Layer 8 of a small transformer language model trained on English Wikipedia (14 layers, counted from 0, width 128).
A neuron's activation on a vector x is GELU(weights . x + bias), where the dot is the dot product.
The model reads these tokens: " and" " was" " inst" "r" "ument" "al" " in" " form" "ing" " the" " a" "qu" "ar" "ium" "'"

The vector x that enters this layer's MLP at each token. A number n stands for n times 0.04.
0 " and": 10 24 -12 0 28 -28 43 5 1 -5 12 -34 12 7 26 -13 -3 -29 9 7 -21 55 21 2 -47 27 3 -6 31 34 47 -6 29 55 15 49 -2 -50 11 2 -13 -38 -5 15 22 4 -11 -9 -20 -30 -2 10 20 -1 -6 -5 12 -9 -52 25 17 -16 18 32 3 50 -9 -39 19 11 32 -18 8 -12 -33 21 5 16 -27 -37 -44 32 4 26 -25 -3 -32 3 6 0 8 33 -73 -3 -18 -19 0 9 2 -47 17 9 11 19 -17 -28 32 -43 -2 -16 -1 -24 -22 17 24 -58 12 -9 41 -14 -13 -28 -52 0 -14 11 32 -12
1 " was": 6 31 29 5 6 -46 38 11 -5 7 8 -5 24 -12 -18 -16 23 8 3 -6 -2 -9 -1 24 24 -15 2 -3 36 19 46 -3 37 25 -15 0 -14 -7 18 -4 -34 -24 -22 1 43 -5 0 -8 -11 -42 -11 -4 17 50 -3 21 8 14 -8 9 14 -17 32 44 3 52 -22 -45 49 8 26 2 26 -53 -29 12 0 35 -31 -20 -16 -30 -34 -1 -15 -28 -46 -12 13 -13 43 -6 -67 3 -23 -27 0 -8 21 -80 30 -26 12 14 -19 -13 27 -40 -53 -28 16 -3 26 31 42 -40 49 -5 36 -21 0 -65 -20 -13 -6 5 53 -3
2 " inst": 35 49 -8 -14 38 -33 25 8 -7 7 -23 10 -49 9 -4 5 15 19 -12 6 -21 12 -10 8 0 -7 -3 -47 20 24 10 1 34 24 -26 4 -22 -17 17 22 -1 19 -5 13 45 -3 -21 -39 1 -15 -20 18 58 17 -7 6 -42 8 8 0 19 5 26 11 -17 34 7 -81 35 49 11 -1 -8 -57 -55 -2 -2 26 -31 -32 -23 -7 -32 -42 -15 -27 -11 21 35 -39 25 39 -48 15 28 -51 20 -3 -28 -38 6 18 22 7 23 0 45 4 -40 -14 12 13 -14 10 12 -53 74 -41 59 -16 -17 -33 15 -26 0 -11 38 8
3 "r": 39 45 29 12 -2 1 -13 -23 -8 2 -33 2 9 -10 33 -28 -6 41 -17 4 3 -26 -13 20 16 -26 -24 -27 0 -8 56 -22 42 4 -15 17 2 13 27 -14 10 -11 11 37 59 -7 -14 -21 -8 -7 -38 3 55 26 -16 28 -17 -4 -18 -5 50 -9 6 19 -30 36 29 -54 37 49 33 16 45 -36 -27 1 17 16 -63 -43 -47 1 -58 -24 16 -20 -31 -5 36 -47 17 14 -12 6 22 -33 -2 10 -35 -37 33 32 34 0 11 12 27 -12 -37 -16 22 28 -50 -4 19 -71 13 -30 18 -9 -5 -61 -50 -3 27 32 18 -2
4 "ument": -18 8 13 30 -43 -40 -4 -10 22 -11 -33 5 3 1 -20 28 0 45 20 -29 -59 -39 -8 14 7 -35 -13 -15 35 3 45 2 47 28 9 13 -31 -27 16 22 16 0 2 26 12 -11 -45 0 1 -29 2 -11 33 55 -10 31 -12 20 22 -9 28 -11 30 37 -18 39 -26 -38 37 53 35 12 0 -26 -55 23 6 7 -27 -39 2 -27 -29 -29 -18 -25 -26 11 34 -50 40 -17 -63 11 53 -23 19 -15 -38 -46 25 5 12 -7 -21 -4 40 -11 -32 -27 50 -10 -13 -9 55 -18 -3 7 37 -18 -4 -31 -37 -17 10 35 41 41
5 "al": 27 54 35 18 -32 -26 -24 26 -11 -16 -26 5 5 5 2 -8 0 28 -16 5 -45 0 -14 -3 -9 -31 15 -38 23 3 63 33 29 26 24 -2 2 -23 26 27 17 -8 1 28 63 -31 -13 21 -10 -7 -31 -1 26 60 -24 12 -38 5 -9 9 20 -1 -5 48 12 7 -2 -47 14 58 16 11 6 -58 -29 0 -14 31 -1 -8 9 -22 -51 11 -6 -7 -11 15 29 -46 24 -23 -73 16 29 -20 21 -6 -29 -72 22 -29 -3 -11 -44 -20 31 -9 -4 -32 18 -2 -5 -2 62 -32 30 -21 -8 -18 6 -38 -38 -14 -3 36 42 18
6 " in": -3 44 6 17 2 -48 13 4 2 11 -11 4 9 -27 11 17 -6 31 -7 9 -31 37 4 -16 -7 -30 -13 -24 44 11 32 18 37 25 -4 -3 15 -20 32 -15 -39 18 16 10 19 -14 -9 -10 4 -2 -1 4 11 8 -4 41 -21 29 23 -1 23 -20 22 28 -18 34 5 -67 56 21 63 19 3 -25 -47 -22 -3 12 -43 -27 -12 -8 -38 15 -7 -34 -35 9 12 -25 64 5 -39 4 3 -37 9 -27 -1 -48 -5 -10 8 18 -36 -18 -5 -17 -30 -29 12 1 -39 7 69 -28 33 -64 30 -47 -18 -21 -15 11 10 10 81 -24
7 " form": 1 30 31 7 -1 -44 22 -14 37 -16 -11 26 -13 9 -4 -2 6 41 16 -18 -65 18 -9 2 23 16 34 -4 34 -6 28 11 61 21 -25 21 -21 -31 4 -2 -34 5 20 11 12 -18 -27 -10 -18 -20 -47 -25 9 29 -17 19 -1 10 35 -17 68 -23 19 34 1 37 -17 -80 34 54 62 -2 14 -31 -30 1 29 -32 -27 -4 9 -8 -51 7 -4 -19 -41 -13 13 -52 32 24 -81 -11 4 9 8 9 -15 -45 29 -14 2 4 -42 -11 30 3 -21 -55 -3 25 -12 5 33 -39 -4 -13 29 4 -9 5 -36 6 4 5 43 4
8 "ing": 28 51 73 -30 -2 -17 -23 13 -13 -8 22 8 4 25 19 21 -1 17 -13 15 -45 21 0 -3 7 -36 3 -16 17 21 45 34 29 20 -19 -4 -9 -19 19 -34 -15 -1 30 12 30 -5 -16 -11 2 -8 -3 -12 21 22 -1 1 -7 14 36 9 43 -9 -1 47 -26 14 -1 -42 29 64 45 9 43 -25 -38 0 8 22 -27 6 -2 5 -53 -6 -15 -10 -17 27 9 -31 2 12 -77 19 -11 -35 8 -16 -21 -72 14 -32 1 -5 -72 -33 14 -40 -13 -64 -9 19 -23 -12 35 -4 5 -19 6 5 -11 -8 -31 -3 -8 44 50 -9
9 " the": 18 42 29 0 12 -16 1 0 17 -11 -15 -26 10 -28 18 -15 6 -5 4 -11 -60 31 -1 -18 30 -5 -2 -21 30 31 43 39 33 1 1 21 -8 -8 29 -12 -28 -24 19 16 -3 -4 -23 -8 -10 -18 -36 -23 24 33 27 5 -18 19 -2 0 36 -2 24 8 18 26 -24 -41 44 17 60 -13 -1 -36 -41 -3 14 24 -40 -6 1 -12 -22 4 -22 4 -34 -12 8 -31 18 -2 -56 25 -13 -1 7 25 5 -66 38 -40 30 6 -58 -43 17 -21 -1 -35 13 4 -25 -11 50 -27 52 -7 -5 -8 -37 -25 -17 7 7 7 94 -2
10 " a": 1 47 34 11 4 -29 -20 -20 15 -10 -8 -12 -1 -12 -11 -17 27 45 -34 -29 -31 -2 10 -8 34 -16 11 -3 42 18 32 13 8 16 -2 24 10 -11 35 -33 -31 4 5 5 3 10 -14 -5 -15 -20 -18 -17 33 17 21 14 0 -10 -13 4 42 -11 21 15 19 56 -42 -30 51 28 57 -3 -1 -38 -64 -17 13 -7 -71 3 24 -27 7 -8 -5 6 -24 -20 29 -29 14 24 -66 27 -6 -14 1 52 10 -54 58 -27 19 -9 -30 -18 19 -47 -33 -50 24 11 -18 -20 44 -11 72 -38 9 -6 -29 -23 11 -3 6 -21 50 -17
11 "qu": 56 31 53 52 37 -32 -7 -44 40 9 -7 -12 9 17 -30 -50 5 60 1 -20 -63 -8 -33 -18 50 -5 -9 -21 44 20 66 11 6 14 27 16 5 -5 17 -5 -13 17 -46 39 -14 35 -10 -36 -9 -32 -4 -13 41 16 -6 -12 -12 6 13 -28 0 -32 -19 51 1 0 -14 -33 19 49 63 0 -15 8 -1 -8 6 -20 -42 -12 -10 -10 -14 1 -8 -6 -42 29 27 -33 12 30 -30 15 13 1 -33 9 19 -41 3 35 -5 -2 -9 16 22 17 -60 -46 -10 -17 -34 -35 29 -2 60 -31 18 19 -33 -26 -24 -15 -1 -17 17 -4
12 "ar": 36 36 44 -2 -8 11 -55 -42 38 -3 2 -13 14 -4 -13 -8 0 76 -26 -33 -39 -25 -23 23 23 -17 52 -23 23 -11 57 -52 7 17 -16 -12 10 5 8 5 27 -3 -12 27 5 -26 10 -22 0 -41 -23 0 -6 17 -31 -5 8 27 12 24 27 -26 22 57 24 -26 -5 -39 29 53 29 10 -17 -28 1 0 24 -20 -32 -71 -14 -39 3 -26 -13 6 3 -14 17 4 24 12 -31 45 35 2 9 -4 -7 -60 -15 -44 24 52 -57 -8 25 -15 -16 -38 1 -17 -44 56 43 -31 55 -14 -8 -18 12 -12 12 18 -30 19 23 24
13 "ium": 13 40 27 51 -15 -31 -14 -1 35 -33 19 -4 19 -4 -11 -4 1 54 22 7 -34 -11 1 -14 -7 -26 16 -11 47 7 36 19 -6 27 13 4 0 3 24 15 -1 -20 -15 37 2 0 -30 -22 -16 -9 -17 -48 36 53 -2 25 -11 16 8 4 15 -9 13 63 -23 47 -2 -59 10 -11 42 22 -30 -22 -82 -16 7 -9 -44 -59 8 -32 -30 10 -9 -1 -14 -21 15 -21 4 22 -42 40 32 7 1 18 -5 -44 21 -37 15 7 -51 -51 16 -35 13 -45 27 21 1 -23 52 -33 18 -33 37 9 -12 8 -19 -6 -19 15 37 -10
14 "'": 23 72 5 -22 5 -61 -20 0 10 -22 15 24 22 -15 -19 4 37 1 3 14 -49 6 -1 -12 0 -42 22 10 62 4 7 25 26 23 0 11 5 -17 34 15 -12 -22 -21 4 7 16 -15 -8 -22 -3 -27 -3 -16 12 -8 3 -14 25 -13 14 12 -16 13 34 38 23 -14 -17 8 6 40 19 17 -49 -27 -7 -8 9 -61 -31 -1 -42 -32 12 -49 5 -11 13 18 -25 47 12 -34 43 31 -38 4 -11 -16 -71 36 -24 4 26 -16 -7 38 -7 7 -36 37 -15 13 -14 35 -38 8 -64 -5 24 -20 -54 24 -9 -26 14 66 -1

Each question shows the input weights of one neuron of the MLP. A number n stands for n times 0.012.

n223 (bias -0.073): -2 7 1 -6 -13 15 34 3 -26 -7 -27 -24 8 -25 -7 -14 5 -13 13 2 -8 10 -9 7 -29 -3 -2 -4 -18 10 -6 -7 28 -14 -10 10 -4 11 0 -34 28 3 -7 -8 -36 1 11 5 19 -2 19 -9 13 -8 -15 -23 -25 22 24 37 -31 0 9 10 0 16 -6 1 -4 -9 9 4 29 -17 11 -11 12 17 11 -4 -18 22 5 -8 22 18 3 -19 33 29 -4 -2 -23 -26 -1 -28 5 -44 -16 -8 5 4 -3 16 7 -10 -3 18 32 31 11 7 -3 11 1 9 21 4 10 -24 -5 7 20 -2 1 -29 -24 2
On which token does it fire most? 2 " inst"

n495 (bias -0.114): 6 6 6 -19 6 0 4 22 12 15 -8 10 1 36 -2 28 29 -3 -24 20 -13 47 26 -15 -4 -24 13 -11 -17 -16 -12 -12 -24 -1 18 -25 -10 -22 5 -8 -1 -35 -35 24 -1 15 -14 -20 -6 2 13 -16 -23 -3 4 -1 12 16 10 12 -6 10 41 7 38 -17 -15 13 -16 -18 13 14 4 -27 -4 5 8 -15 -17 2 -4 32 -11 33 -1 -2 1 4 5 12 -42 -39 8 17 13 -34 -10 13 -24 33 13 -24 -22 -20 -21 -6 7 -20 24 23 24 -30 -8 7 13 10 -5 18 13 -11 4 5 8 -11 2 -12 -6 -10
On which two tokens does it fire most, strongest first? 14 "'", 0 " and"

n255 (bias -0.073): -5 24 -3 -17 13 32 -13 -18 27 -8 -11 -10 2 24 -3 -10 -29 -17 -22 -14 7 7 20 2 -2 -10 14 26 -9 18 0 -13 -13 37 6 -18 -21 33 8 9 -1 -47 -4 -4 -4 -21 17 1 29 16 -8 -1 -12 17 -7 -21 10 13 -5 2 28 -14 10 -3 -13 -19 -11 3 7 -36 4 -14 22 4 17 -22 -23 17 8 28 -15 -1 23 27 -12 27 27 29 -13 -5 1 -33 -2 -8 -18 13 -13 -16 -32 -15 23 -13 5 -8 3 -13 -13 7 4 -21 6 -1 4 3 27 -8 4 23 23 11 -36 27 -19 14 21 -20 -13 -12
On which three tokens does it fire most, strongest first? 9 " the", 0 " and", 8 "ing"

n45 (bias -0.117): -11 5 5 -9 -18 0 -28 -14 -17 20 -11 -15 -9 13 18 5 -23 -16 -3 3 -12 -7 17 -19 -11 31 -19 9 7 9 -1 4 -6 -5 20 18 25 -2 7 -10 19 -3 1 -9 5 9 -18 -12 -17 -15 -4 -24 -2 -4 0 2 24 6 27 -30 -10 7 -26 11 0 -2 -17 -4 29 -15 4 -23 27 -9 10 0 -10 -14 15 -19 6 21 -26 -1 -3 1 17 26 -8 10 -17 3 6 -29 21 -2 -7 4 12 25 46 -3 2 -34 16 29 0 -8 3 21 8 -33 0 -20 9 -7 -12 10 13 -2 11 -13 -3 -21 0 25 -22 26
On which token does it fire most? 4 "ument"

n291 (bias -0.082): -6 4 18 -5 -10 -8 21 4 9 4 13 10 -6 -9 15 21 -4 -18 -30 7 0 3 11 -32 -11 22 -10 -28 -13 -7 5 -10 11 -4 13 -8 1 7 -18 -13 5 23 22 -2 4 14 15 -4 -13 11 13 13 -25 12 -8 -10 15 -34 -19 15 39 1 15 8 -18 -5 33 -18 10 0 -6 10 -32 -17 0 0 -34 -14 9 12 14 -4 29 -32 17 -2 22 -2 -5 2 -17 -43 -10 -22 -18 19 24 -28 8 11 -1 3 -5 -2 -11 34 -14 -13 33 -3 -7 13 -33 -11 -3 -27 29 3 -17 -7 -27 -5 -1 12 13 8 16 45
On which two tokens does it fire most, strongest first? 5 "al", 6 " in"

n20 (bias -0.078): -6 -20 10 -12 30 1 7 -9 -29 -1 29 -11 3 -31 14 -10 14 2 4 11 0 -11 -29 16 -1 12 -2 17 12 14 -15 -21 -21 -2 2 20 0 -2 -4 -16 8 2 26 38 -24 21 5 26 -18 2 5 -14 8 32 -10 0 -2 10 -2 -10 6 -28 13 8 11 -13 35 16 -10 14 11 -3 -2 -5 28 -2 11 -13 5 23 9 -6 6 12 -11 1 17 10 15 -16 21 6 19 -34 1 5 -40 -16 -30 -10 4 6 28 -6 -1 -23 7 15 -12 2 -7 4 -2 -7 -21 -13 9 5 -6 -19 13 38 -51 -24 -21 4 5 -9
On which token does it fire most, and how strongly? 11 "qu", at about 1.4

n382 (bias -0.094): 8 -9 -4 25 -5 -5 0 10 45 -3 -15 -18 -10 14 15 -9 -36 3 15 -25 -5 39 8 -4 21 0 2 12 -16 -2 -22 8 -25 -4 0 11 3 17 1 15 -14 1 18 16 -20 15 -23 -8 -1 1 11 -8 -5 -16 -5 14 -1 0 -3 -5 -28 35 8 -33 28 -2 -16 0 10 10 11 -24 25 -23 -5 29 -22 17 5 23 -7 1 -32 -2 34 -3 11 6 -3 -6 -11 -7 -15 29 22 18 -5 4 13 21 0 15 -3 -15 -11 -13 7 -23 -14 16 -7 32 -18 -14 10 4 -8 4 -8 -20 20 -13 16 12 -23 -7 -3 -28
On which token does it fire most? 9 " the"

n0 (bias -0.035): -7 -6 -2 6 -4 2 -2 -16 23 38 12 -22 47 15 -9 11 -23 3 -11 5 23 -12 -9 -30 -29 -16 34 15 -14 11 -18 -2 -7 -3 5 -9 26 -18 -12 20 -5 2 2 -17 16 -11 -7 -20 -15 -3 12 6 28 -5 -3 7 -1 11 -7 -13 -14 20 -9 21 29 12 5 18 -8 -9 -18 -42 -3 -18 -7 -2 -8 8 9 1 -26 -1 14 18 -10 8 -5 24 -7 -3 7 7 -2 -8 0 23 -10 13 16 -4 -18 -12 -25 -1 -23 -18 28 -13 9 27 12 -3 -7 -8 2 6 10 10 17 14 -29 5 -15 -2 -23 -1 24 11
On which token does it fire most, and how strongly? 0 " and", at about 2.9

n29 (bias -0.105): 7 13 3 -20 -8 -6 12 1 -6 14 33 14 1 22 -29 1 14 -10 -2 6 7 5 -8 40 11 8 -21 -18 -8 16 -7 14 -11 -19 -11 5 5 1 24 -5 -27 -18 9 -48 -4 10 24 17 -22 17 -8 2 42 14 -3 -12 -13 -8 4 56 -10 19 -31 -1 -34 -3 -8 -10 -17 14 3 -26 -1 8 1 37 21 -25 -11 -12 -12 1 7 -14 28 -2 6 16 -48 -19 -3 -19 -14 -31 -6 -5 -16 39 -25 21 -14 -17 -18 19 6 23 -19 -32 30 -8 -33 -1 -8 26 22 -9 8 9 -34 16 -8 0 4 40 -15 6 -33 32
On which token does it fire most? 8 "ing"

n181 (bias -0.085): 4 19 -6 0 -27 6 20 -13 -31 25 -25 -17 5 -11 -13 8 11 -7 -21 -2 -3 -6 47 -1 -19 24 -21 12 7 -11 18 0 -16 26 13 -25 14 12 -4 -22 7 12 17 -10 -7 -12 -1 13 6 -12 1 -14 11 -2 4 2 -18 3 -4 -22 -8 10 -1 -22 12 -8 -3 41 -36 12 23 -3 3 21 -10 19 -8 -8 37 24 5 -28 4 -17 24 33 -16 -12 -7 2 -15 16 8 0 0 -10 15 16 2 -17 -4 -19 13 -26 -17 15 11 -5 -29 3 -5 -23 -3 -2 -10 -6 1 -3 -4 -8 28 2 19 -2 17 -29 44 -6
On which token does it fire most? 10 " a"

n405 (bias -0.142): -4 -11 -6 21 18 20 22 -13 19 6 -14 -3 -19 2 0 25 3 32 31 -6 18 -15 23 -2 6 7 47 -3 1 -15 -16 -13 8 -10 9 -3 -13 -10 2 -25 -16 11 -24 3 0 24 4 -13 45 19 -1 12 -26 5 -6 -14 -1 -24 23 -14 -33 21 31 13 16 25 -13 -6 -36 6 -16 -23 -28 3 -6 -4 18 -7 3 21 0 -1 18 -39 -15 4 -4 16 8 -8 -5 12 -6 -1 -31 22 24 4 35 -26 8 25 18 -10 -1 -15 15 -10 -13 -10 -7 -5 4 -12 -21 -9 -2 16 25 -6 -1 24 -48 -15 20 -28 -25 -40
On which token does it fire most? 11 "qu"

n260 (bias -0.119): 3 -17 -7 -10 3 34 19 2 34 8 39 22 3 6 -22 7 21 -4 3 19 14 -4 5 4 4 -10 14 -13 19 3 9 -13 2 -11 20 54 4 -18 5 -10 2 18 -29 4 -4 12 -5 18 8 -17 7 -12 -2 -22 -1 -29 -2 -43 -25 1 6 -9 5 12 14 -9 24 2 -8 -9 3 -9 24 17 -18 -6 9 -3 2 -1 -28 -9 16 -10 -14 24 -12 -21 16 32 -6 45 -9 24 -31 20 34 -11 -29 11 -13 40 -27 -10 -13 -40 18 3 -1 -5 -16 -8 4 -5 -37 -18 7 26 -12 -22 -16 -5 1 6 -5 18 20 -22
On which token does it fire most, and how strongly? 0 " and", at about 4.9

n282 (bias -0.113): -9 1 8 0 21 8 4 10 -21 4 -7 -25 13 13 13 0 -13 -8 20 5 -22 10 11 11 -14 18 25 1 -24 1 -19 -30 -2 -7 -21 -15 14 9 1 -30 9 25 -4 -10 -19 17 -19 -13 -13 6 -11 -2 15 -9 -2 -20 -3 -10 14 -7 -6 19 -32 13 -22 9 14 3 15 -22 5 6 7 -22 20 -8 -15 5 0 -7 -29 27 13 -1 7 20 -13 16 2 6 3 12 -8 -36 11 2 12 -21 -19 1 1 -36 -21 -19 29 16 16 24 -4 27 -13 20 -21 -9 7 -8 19 13 12 -17 21 -13 14 6 18 -8 27 -18
On which token does it fire most? 2 " inst"